Layer 11 of a small transformer language model trained on English Wikipedia (19 layers, counted from 0, width 128). Numbers have three digits each and are written without spaces.
A neuron's activation on a vector x is GELU(weights . x + bias), where the dot is the dot product.
The model reads these tokens: " reg" "ion" ";" " n" "uc" "le" "us" ";" " k" "in" "et" "o" "ch" "ore" ";" " n" "uc" "le" "op" "l" "as" "m" ";" " cent" "ro" "s" "ome" ";" " |" "\n" "|" " B"

The vector x that enters this layer's MLP at each token. A number n stands for (n - 500) times 0.011.
0 " reg": 382490511508381396529494406587549356600476405546490458505275437443546575438569564691632479594490540536382511407613572617563505555411467540495389479505647529440426640586528646583540466555391529540504571485311518380573598512464431336479607434519625438546655416481529364409527565436363525551476632351538481523523504436513547475913432457544493318543544489439553485429475446467562374478429
1 "ion": 512591621426465416540419399519587237454465309449533439491345308503591481563615504602535319612412551603579540460543592507653604504486337496529423535536538593501377589576469568419576418504475528592463585350345463569458590496489402313511598391505530428523607283489570430442593551616446542652522535462588464495596469392444710371839476509507566300481462527535615500461451549373536429528519
2 ";": 439565589529441311493457549559620358494482427515609326534260464565554397559640538640636346503422449645517551495540480487573568420416412566510419497570473510498449521610363549446514322545477525637529619362323521420530561459518382333555628423582514454539560424566635477565504582514386584612424438390561492539438489454545613335900551529520566390428416476444573493504487570466533350586398
3 " n": 452601593571524324532486425512631389414462405529437464554347354436589547566505589677607437622542530654475656502553404540620553315680312621414403491513529538357422455600485482423563451558460491594531521408473591368622592530535406387510684359490449574422648332452587469492496548552326520608328580376465411543521503416500578302761480652501596477479434533456566467483578521405502434500408
4 "uc": 483521637483383293416484304509665396482340437474480597450681292468527624603520624587575492560464500637467544474458528497536569447450499639562471447538573594464356526593383513520459443564441533567445561435501504386652531458605358211656639423553411394464599296474657568604416576479429535595384506523601341556509497382473467362672471501510539436606461548648581446536572458483612282401493
5 "le": 510600512466345468390536438526566335583478474426540509475407309571468563489538417599491502563496458608513590626507367511739626413610334579561498481427550652456406492527477495423628479630378442630500544435410609625667434535500338360565549272647502228532515388471516620562470558618365553617360530499700413500570510357458535335699428369511542368562505572444628508529441548447520425522481
6 "us": 481558560497473283392362389529662366478436449459555494480468276460491438475630404648625448525456438589508675453600464530593627420468422588463459531461334577565418581575466494469521404668422504558577500449497656529669566513522524253577590426630495402516530315448685366472555547568463543722508514435528470488576407370444633370790471444442588274480417505513534532460536576405523442514561
7 ";": 460554552525462305511463486505697307487486477506597388514282476538530451578542467631593410472406461630518624474565397482647600399421401587545412483553430598564445513590334528480513389561417495598550626312383536419534511486525398257536558449616509442586543408545630526596476602595402607615481454459580492513457422440534612287894475480524555394485464455548494543408545544465546389552357
8 " k": 446611556519407286453494325495578367397448393493536474506337341437517514581470436691578443590554582722468639537633336616582590404524385507507384447563517636501459545482452432528611352616464393481505551383447538343563634512442499294480597365481447541477693434504607553543492669586308535595421529429554492483527450507454616320794528441480475404599461548509602579523603524463467417453520
9 "in": 449622662515477430469530462477601315435354486454511488441324286581623479635391498484571425632510576651554517569580424562566534510438307478507456540402409551455382443529493480506563425574495497596466534560490578504587551550466311264390665343428551492588616420539659410503386584642446502688439475508577427367545522448412678302721395448471551368644458530548650630443601532448611372485456
10 "et": 477567607500381400510424491427625296589388496331506555315429331499530524551439464600501470536458519580700484455600356459694615502489325589577440516582438521437294543537351543403465323563520513607509557392348529579600497607453407279491550469550469588486652316545672542491502541600475560656468583440571537534537420340444679335648489412527636382603434580459589598477565550407637444539446
11 "o": 519543578550429389450446487568594330498376446408453540351366363433563387584425494622552433540536484594634626557562537596648549497469439548524299421452473578479428563413379655453574340492500482714506520434397556511551578606526449294472640352486524321469600319513664488551535685594369590760481400539635491561499384439484528315742514378432528374501481561511479571453574598408533421515476
12 "ch": 385551597444449370441355535448578406526346414428673539430416334466497547459515467599651395492555637561573585525656481496609577414415389612574338565495389672514423450577461630414620349642377495602608573540473606573698552471483389406413506509470449443492524359528717540492558482687338595697375483452446469464415496456398721365638489361479649397466375561462596539411568514498517419441528
13 "ore": 516550577438521500396433444549714231430390472465604507438436284397472379556463522620613417559528464603542686485588495516563505463391410553558309509413474574537427550495340579406451420606513518617526492461404488561617579567505349338438614410600432385470639313463640543571586620600348592744455508544557497500519428423442553389789526419498603358507513529563560468431515574364542428516485
14 ";": 500560567525466302491428540505731332437464473450591416479315446557535430552513458639602387487418483598538636454569413536598561428448368597529325520572456561550459507613319521448490356551431531611512599350372573421518542421526362287530562413595505500570553490534661535615495627607347605648477449435559531561461416458545586321843490432471572372468428510484554575397616568469527389578366
15 " n": 460562619634507258504472374473698402465515413459493496542370377422641539504443547667592419650546538638462695454629393555633555338596280633426380523457475626428421480611416450469582406552390437532529461451455507397588531470578359358483609376533493597429646364477526463524447556581331523591357573435489452513531513409468580327758455597511569532560509522494620597436571567399541476502385
16 "uc": 540581636443418283438405346487669355446369420490507628401677308509537596562448582533605415575472495668449546495455537531567607418451525582587445410538540605463335506528353499553504451622449557556481451441431514380638568437623363256666632434536416444476644265410622576612428624511447592534461421540556332528447501404437446406675450571412583414632505553620578513481619498479573373460470
17 "le": 509535524468394473400550455524583336546476501447519506476386305544513578471440413603515433559481462625522623590511345534720601419587300582529504488432549674472428507548465459450644463628397480621501512451394556617653470513510342371575520289681490282536541339425530612592440606656377543629348504485663402496583525328467552370725393344495566417571528572455647547491430543444507466517469
18 "op": 481554576437349364481418397516599401448312356439601407457491204470531416568443477560594468479479434500504600591534490532538631405399458602540432490522448623569487550500343538512606315630571426615517470448542585520622552533539368249546526436615573424532689285560596603523541510591458585685451488506555520409404550451374601420752575363512589369542311624560476474426551614470462483427565
19 "l": 470555516573413403429544382481577413459390420476605579509404425516581397459411506586558381645471463572357519467599415465594620500442325639500466419407442655591489620670468535483566406546441365794536528387421654603534503550579343423570668458455436385548573365513601444623467608603271472523511522468514434393501432419464681298764441337481682405539441525431558561473507510442615569485525
20 "as": 606519620539377224478447407452618426542404588422592503410464318532395465565547454580636432615460510627545662515541421526626670518490403496515365552457381521579548612477481528580526337595494417621495454417415525512695557450530362303546546492508479437513566278445685452482609690492405535661445442434432470424614481407494602264696529348496540302446411502463590664469549592432525402622558
21 "m": 468608483536469347492380369465657279397424513418491498436374253404602419573516521583555391653475493594478539525664397413580701401464357658585464516427329542592460593594489530490564365725559482584526458483350585544641564529496344341453535418564539418554581377530602473493560551671324520688441459479576532373595489458418661459663470441595605431543432521454597505381452461532550499415557
22 ";": 490577561549485268510418511487715335483443470492600432517306454571533444547507497625582391499385454594519676461586380468609571438428383604555382506570460596556458529636330493473481375562421513597509587336392507408545537398526354276530590421619512463541556456563655538614464636581382585616491452489576485522539369463558570287843451429466597356485493494499565572372550600461537394546392
23 " cent": 332574638499404298495478449570697341488311366476532433448378339455530559551565534608541453518475423598517734506568504626678599508433346537493375526608470581486453511613536464538558354554491460524527514419416419393581543446434425306404684493499455715424514286521591634552462522564419636506571534452542467434528546370422666302706483385482533297561417617565599605480526588417572569490437
24 "ro": 566597568461478274479332473547469443540309319364529353378544280396583365495483512559576378511496534731478692458611443554637640512475356544499461395509515480429511533461387498569539391663467481665368480363435669546678522546467354379519516435562493373547558316484653481533516647620437597719532611464603479465526539421332609453688442450549578425532554568501565531443542536392545533477477
25 "s": 484552704534434213506530447546616404515404414423637492421402304473527452621422443647494408601464436607491626521535500553610575450521354504505484517397344568602336551517362571679558360581484414495503479381462685483712508446542417304504490459460499463499558288557705373550598669511408509680426485467445411490487455408458652416682527353508518415479606587504646694419585582478462526517474
26 "ome": 510537545464568415440444348538663326402393477451510530490452348425500424552550590638607430563524431535501594555620408528688567409477365682495314513504413636542387563527393503495544436518453475558471523524424545461702568529462358301447584404557446413526581285454608609559520620639438542681442485504563406532581444468427572294869399408529590417478497499515533485420486546328525524520542
27 ";": 501567556527448260546393504542708371463438412441591454509297429600549420569489484611603421474392442582561669435584417501641563431429382592550380517562456606560466495610316514484496424558449536568493614336378542385541520420513380303536555454613541470568560410557598555632483610586402569649487481413525499557486392448547567310877459420481602372471437484480576550394555567486539375553420
28 " |": 471574552614515402469481452526613390425332465547525434512284388452556442550567435645583502573471498656502656441657443480635562365356429440484506471552460570493473573604386492534510501589443478538495583433381474405659550481478313318517654387558438563512583364452593523568460568580386588649443493408561480516411558476469591327900491480422579390548571442406575598427514505491609328558406
29 "\n": 428584648524398415430471345561645472314366491487558493470323369487487523438570537658529483411545500690582564413597421562544472349413414508468400427438485571434440611664459577498406471585523405615452553416491574434665534575472408440556598328562525489482634324535668502610307580618406603585473516431538486539535567547448596425855577404524522365446464399478584550542533461486586310526396
30 "|": 484499510466491371446457437690552475547404457499503455563395346400500489481502513581480456581508467597468635474632497494575459522368396451585418468582439601411474566616452667489528564621451483517552448373338511408550601514419384438607620362530434467500638376489638485534413553525405592607427545373561513497492503429479586363979501464600561369482382445498634599418480521529605441507345
31 " B": 348466593478461403507503373588570334475430411426692380501358441376516514529464518611541380566569542628495574490534426589561510465459365531645440407534404690449543543633483596491588381604478494510478464411343490348528558458483526405636595355482460577534737443537555526544432671540344568570424519365506497453475480434421600280810497428620524449570511560548621621427529578487564432340397

Each question shows the input weights of one neuron of the MLP. A number n stands for (n - 500) times 0.0018.

n224 (bias -0.051): 425526562487683503537423417598536211488430657407447641598455372457441545682393698465445442622609412443420457539435309603441481634604396614667591433500406497401387696490593429618539484542468343375456529626528616437494212549419630550693404456510487487567528568593488497441407475647707525557675506253424401322546703544389273532425510623295432552542500626545437292412565490572264503651557
It fires most on token 21 "m"

n452 (bias -0.041): 702555367457506586469400326527615391446533577532615613638570349414452320315594558563378485611566568541560422459370526628424628568465550514457382320438388570497620593582590538535574605639477438371537636468311523500352454423632689542666543378558434526419463494509603395478533483254592302637580403589500601430601476328447457623391587500476544426450636640587294471568535503571497451608431
On which token does it fire most, and how strongly? 6 "us", at about 2.3

n136 (bias -0.080): 589445456421520516662260631415380544519720434416638622497519481418466474503699196364577536529705513494517509575619522358596484605432424455399618577467487529407390674539400587385464349418423638649280552406513468314387373520406585632389391588424604564573652457539436480416785379530353519475469617435595669458776500620520649506373545488689402405688641566455427627613507474415444655545522
Its three highest activations, in order, are on tokens 10 "et", 1 "ion", 24 "ro"

n473 (bias -0.029): 569472583334409497444241439388423494295532556638465491533635638484393427644537488524525705491620537521627509435396494611355410344478509558587624402457444576516494647512559491451441521332577475565503353744641500588440530724546379411400387261506431353288385537417389525467655521444378285701401571458536567645419528425739431494414448509615497609624612401515407476398410494551603563485664
It fires most on token 13 "ore"

n504 (bias -0.039): 447606524357469527438643470435537348653595624494614478692716316370515585445555500509488494463506475633280491595156449582532465580408480503530546567546604497491485494454503479491602497408388302647590451479607473466482620457329672565590666287401506606638321454491460640556550602497473394557479479570351479607494398590454509479179443587469518454375352363603431575583497423598469384691566
It fires most on token 4 "uc"

n51 (bias -0.044): 428540539566597581456571494475383647672352466457468637524405750572612363647444512494509580420516494251652622561544457460302313605488494412488601363420469646312292479436509564279543321562436584471645721534284546513601603447377503524443445554283563418449605578268581641497519506519524548530422509506428473475416369644556563506486706477562423642617599410564494575339494441551363488598536
On which token does it fire most, and how strongly? 12 "ch", at about 1.3

n388 (bias -0.071): 542316509615442478451420513738468503515518694462483315491516800678518320460574415553513445541415465554411612580358607618561417555519461519575488244375359528379519545373420560494768450349535581614277607577407388480283437516685635574475513432444562595795353439532418516405500431548308562267528416289647535567513484569648447360429525555487513478494687388475434475525564484410529615364428
On which token does it fire most, and how strongly? 31 " B", at about 1

n9 (bias -0.068): 573506452476592604518447435682644591584609607398722522543537568459428405351484463561509378581522437534490423559530392562605491544600485377366602488285747531468453227466509352475610515491373346656549383537491559497443497484428487578311331388576619336702561487426583344404459506456242617509536519582649558750494358454616439497431632630738412528394576588614415494711481628373409470593472
On which token does it fire most, and how strongly? 5 "le", at about 3.4

n94 (bias -0.056): 392591571463288731449447442598533448497511691523628620633479523605257442559414471626544506494572317503382422462537529538359500331450522529428635698497624372479503664430517491465417520740529530657399658512549453329517486586488506432664471434616328491607350571468458419452675567509558577629720571537402422615542378451364647532456558433488317541459554357377437517531456521592497629421459
Its three highest activations, in order, are on tokens 6 "us", 29 "\n", 13 "ore"

n349 (bias -0.061): 283384424480464580455608578630438471511417396445485447586529332634469653598503624583430582380368465486542428547382405494511568408524577465600500468518579549497515427459624456604606799556311547475696595403594600491429575426766485469652451667494594401397440465483481413559539471453451381537449591647374592389613346411586526582484367419591394632392426360564646523698482412440352494683563
It fires most on token 5 "le"

n205 (bias -0.045): 330387509661448465598712447563416483627362549408497488474634616297379308388458456529589632661531533331515480539419414563494503488503432565567517450545316355656303598536491485515352520476518600519503412593555608690474435530587557436629284541474392515629600394274588396609500547352709532512674593503342341728588703427388550503444462460527455575545521430556444409500602491570448561467367
It fires most on token 25 "s"

n511 (bias -0.064): 489459503556544527395549433525535587366354326508489530556405624403617454490516403476511519671389596532422495514639629641495595563500521345378431441582478454417554421597435406556308233508249574523372439530362348486518359456448341581433511571559439643417556503630423531419519535651497405524600495568375471565486450662467351603606473534612486582484635354584527365463508484550464553619519
It fires most on token 28 " |"

n334 (bias -0.031): 645407497438359485669533623350473532477740546506657414554437422586500329596564419411593433424438613506581497488497554551451362417619357408580466620530460332506409394416608437422537412454572534322575549597453585608468441160518424500405686494622482648601352531413755488398785625509551342518700555408512563454436494541573426500500428480543287503503586503494467574380521469302546565395366
It fires most on token 14 ";"

n69 (bias -0.032): 572541497460467484640544641539338591466461622426633536479530516464474449524467573318522517445548225402500583470690535658537468409660536338492298315467508419589484522402482514597470628406418464517699497640471599550527433428445307405527468439567390497457465602470549444455643532464508521591503470609540522618544645583425323634671314359552594445440533556456371524468577671457508513590446
It fires most on token 11 "o"

n18 (bias -0.068): 806344407500414435509548586576421438729580540533456472589506539479569458405488506576452545491552361422596451642407479530428398561536528524515359509219339518457395362365480584550555327461464415547479430542526400595643553342367570611603637395506544793509497536470437583439636565686411445529465603437426455509430589518278223617587577288485661579352375406587426565468427448444543541428432
Its three highest activations, in order, are on tokens 11 "o", 30 "|", 18 "op"

n289 (bias -0.026): 420476517441463491633609363445564491631426466509478393462521470439436482439542399532587394371420582369565534328387485635436538567618531604426621461663439607537545545398616527509403600467443698472453610566503443552506562509283342538414357444343674404675562591632460672523367289665565497368538348588420482403414399497609406476545746511330482418639722559608485597652312670591699444476429
It fires most on token 23 " cent"

n485 (bias -0.027): 488443460444378532540374402306533506416404506614612640615521470512549595537461604304506639611592389559475494464636639327342497624548684559535497461368361378497443598402376494527455471428408464550364536302570422402509750370548473633485503526224526557323553642485733338451528429521553503693631452522538532332576558550470353491492612426663518596614336550464336579425551485585454617491556
It fires most on token 21 "m"

n308 (bias -0.076): 418506479591563433605463715283653385536394525425403725741463478541578475339753395372506481401538481515519358379539534512476422541475432552600436657587397457411460522475506652675409358506519579311488645569424606449563503616428698666491500705555366491485469368584476681503624374645540560470355503379601276369566399445544378658396402384713481541400437591348479591458654506518487457556610
Its three highest activations, in order, are on tokens 12 "ch", 10 "et", 21 "m"

n492 (bias -0.043): 576405563617515532379458471521557695351393515381451703520423692557509603415566594326417626589640509529429330563497577482354428461548430655491503521533425468643328607467420580359539500425444385634767388324410569293436482407324566442424447419450445577532605479497421445454701365563374439576564623366378523401370573579524672622348553650494536533443627590482421430529455527506594520577292
On which two tokens does it fire most, strongest first? 3 " n", 15 " n"

n249 (bias -0.055): 456543464660448308721471784381575461572413497385577579449646383634390506519445500629554540503306448463571568414594693517354606564393598486680538457572315645503451486506503489517488433454506552277435558630579537306405531491529445525362506503590472414517646552406369494500421319564424392329472578431466642255616494576454458468431469358590540497391584531489520531444459503643552559623503
It fires most on token 27 ";"

n84 (bias -0.042): 500571294494300538478464551585474475494643438681463477379410369562537254636484474538291640574272477439390500439435462391460647467390515576503651606416354334447506635561593609592546462526516366683395706587683403305475402569555451531478308657487563606617478722429396384602424449297545475762560493588440656568395441380630576597539573503588627461681461513445269497481542627497566282484379
On which token does it fire most, and how strongly? 7 ";", at about 0.99

n169 (bias -0.067): 503386411478517492500567544226579574597421503790569560415436525579599459463733586565447449642660508569491357469449619366369557565475537437481615458567458284289411494478436428533469527480542622477536376450535424551411653432701638505541503503393462503511445523514431534358454343545415527565476444342568583441415480410339448308612398489286441528455585492586377475376514435644508544478519
On which token does it fire most, and how strongly? 28 " |", at about 0.17

n98 (bias -0.073): 734521561485512464544551443405388521552486715488437445512379497463613670445697485355506412482349536569516543331485398617546594320533497369707627455436570653454452602611517416491662606302596534525574546573468654447482426555418290468456727623550408443533423527590385343691580631540503497320465500421538509579482604553433420690351345552351436454452439406464367346547546473618433323701515
Its three highest activations, in order, are on tokens 28 " |", 5 "le", 17 "le"

n54 (bias -0.055): 527494486462445606543506515566410491615492628649605759388387625391580509414521429462354319569491602473466406629333462387555599476512542441389492455653524539396318479601598494609730564334429515616556667626558590482555474506344476491538678515591354568550491570378358466422558494527317358567791455491521394596530710526524424488450391375419569639527446418417523500514419220640558669438488
It fires most on token 19 "l"

n386 (bias -0.011): 551272491634607698344525586497413561437611481553600497588296595569592608497697528494491522317417531534398488407410380556652548462491567677561515543550491632576621410590348466476503509344380613487576491606473603506253524613624607560381558491671193522543506434491362557583519625277512374485343422331485439488434516603384506574503466612694444331338494557398430618575318378579431315509573
It fires most on token 2 ";"

n42 (bias -0.071): 467527390453564747425404506491437471665689588452475686371599592491388459391395589357616404488482675464679585635535479557463326482584362612313671470407548595476378491610514506441548348458500257459370688341532467414485468570551470488479461631556406405468450515438509613615580465418503500593369391647415447452646609465533274425564553477476455557272624637494523579715545352430424503446577
It fires most on token 17 "le"

n305 (bias -0.039): 558322713737549535497599476428398462555556579455438497570542592491422630560341429553521467688561527509466432359561476437523373530419559482588452482518665405469446574479411414550397448388533449387526382527430590433628365612638452512468586491412442568524497431509602457523479353503512578398407527400509524497749339717479395649503350389636509831464618631565401447532627340483455395512138
It fires most on token 15 " n"

n347 (bias -0.086): 482468417697344448571503582524315367471343479515408723445518562563628453469566532442329890456536628509287458610460752600400489440592640477564619612592446383579468391423469476666380575521406464550529503500595637406431346413539581491532333397442506415520468512462601600460533725551482414514440610602491503447554413483491529459541395658464387381577260491683486532598485590520542538494500
On which token does it fire most, and how strongly? 4 "uc", at about 1

n212 (bias -0.018): 604426522430517436612631402549534472585532549574556749422526525590399556554429326567531655534392775362406381531495548477538241560606395500550556537420431725541548582435503322598486470368537344619458560454533528334536492440642572283411345517371483534548427494376546698516561494512506602408497609357403635531615486372572489625481472560382388454608488591483366514594546509458506358410511
On which token does it fire most, and how strongly? 4 "uc", at about 1.1

n259 (bias -0.046): 681452637450383678529554437570533411503657635588578543830410431426561461341433584547563564443627527452388339467541518443462567662664354500518424515740421407537530416349433584500384674341497610535411500539532388324438334384639512518559476515479639674345583576578377568578392455702363529556330485380485419582420583411549639539508482653476439326370598497512305515482527445482485589557467
Its three highest activations, in order, are on tokens 3 " n", 15 " n", 0 " reg"

n108 (bias -0.074): 426340465513568419607536474463682394515395455453422558469544472505381654324492531447474557378458516492689554464530423627545477531456529515346604415557513587643410596410502629275644472534657461288594450482432414458515569495357427487523505472505530358536602537443431667435542421587641523515543505467396462508505466591411444603372541651518552578469324412438361515543409505412340528382551
It fires most on token 18 "op"

n132 (bias -0.072): 639399368634385430411554447431653663598371318598552403389488447657489600426449562375589428515494560515387540554494724574368506530808708523462625408637467488506512304331672598503491613569473416447544506354573488357416579605482500344363482546652547494652316560500460619474415345452571760494535470525538462512539464456578494357544450443404482479330379541538398663474416563541500416521591
On which two tokens does it fire most, strongest first? 23 " cent", 18 "op"

n24 (bias -0.071): 518451511528453452433361546371637525338432521471536621415509500668561420500558417376471590529494491595476283274570408575494652512421626500344424509491821357746552364367586543377494681538428342448471482573557422408517472415491380413423491508398678411722545632434544459519533600723466444446520482503523480372650541574509415566438491677491418506442491458529412633455480593438617359635480
It fires most on token 9 "in"

n367 (bias -0.041): 470494460546381587508568616530459529429411491600451473330594503658531451359358491560509500497747414401467411503440674564528369435370650503560607456388497538536559603570639313604545448657447592472572685459445585635260523598706363352512526303457359541486503503538364515585452517455514395428534322426719343420488449552494471518533399444441464438397494543190339382480524358583604575480457
It fires most on token 19 "l"

n59 (bias -0.041): 643491594679517528318635554587650517541405564554657643570397420503591509475604477528406416403605431673370427514340477474484439567416619334578366452471578613465520446517506491649413497465603404515303546529511471324447579567383434589584398492269458472579447517454386582415512514317489428584506656554668477632445506559529469411473520522592428572517309285409410416433595734547332500443661
On which two tokens does it fire most, strongest first? 29 "\n", 8 " k"

n14 (bias -0.048): 632688432512422624656317625628473422659734503276570590535676433329373424613675494655342518456512559497491528471440471562441537432524419419419376532506574500678427615385423614628500468423433566543633566453402565413394581431562506583413491603283526579486575426570416503325458570458535414503411358685416462550431470471530416380593613567432467607468551477518281535666533340500446356605610
On which two tokens does it fire most, strongest first? 11 "o", 20 "as"

n371 (bias -0.058): 543611449325548456602522572203523503408447474531601620588500686454363481468539497413525438631589489530486481483541508536422492463444344395443597531385537425537508450486468319373492514500542381415401506713495374383519742350542449457448483497470410475599555616447513672578672679387638489626671647570590506522415483434556467592638511436542449630514545530547475377609376700497474536481268
Its three highest activations, in order, are on tokens 13 "ore", 26 "ome", 8 " k"

n86 (bias -0.074): 548497567571556530391472478450428592476558525564520339565497374551394591585444442449569525442588545442392600428489473450489299581428461568316412629464347508435583608649556569440578600478544511384557494350359553642508410567475408497500500473593568629541630349569432520452562396494464363397492492465693377547545638546452400561559697479578243790586705643472364451516539372522421394574402
On which token does it fire most, and how strongly? 29 "\n", at about 0.54

n73 (bias -0.045): 388491627356478569538647251429411443500393569586459681482375527478518357491241485758381494417597546366497453629589421472429429550713613391482578457395642609597433420524503418585478506500332615423630519558350226506372491311414615360347439551422497656422672472595430582471450458581491530389673608523467545506400647677438521543437449658497648463371537470427437710432525519518410476375567
Its three highest activations, in order, are on tokens 8 " k", 31 " B", 23 " cent"

n300 (bias -0.033): 605380553553681568538418383555442524482540595539578641476512533525488239422436671462578497418528360512354684461334482645515342479433486530465441620485460557472391527382538524443356627512413644576539668467358397308553369625470442655491599468384518671568562512569543531544543312540679436500459576560307509439534389488247399479658458370637430729455671468341571340670399564600368559440458
It fires most on token 26 "ome"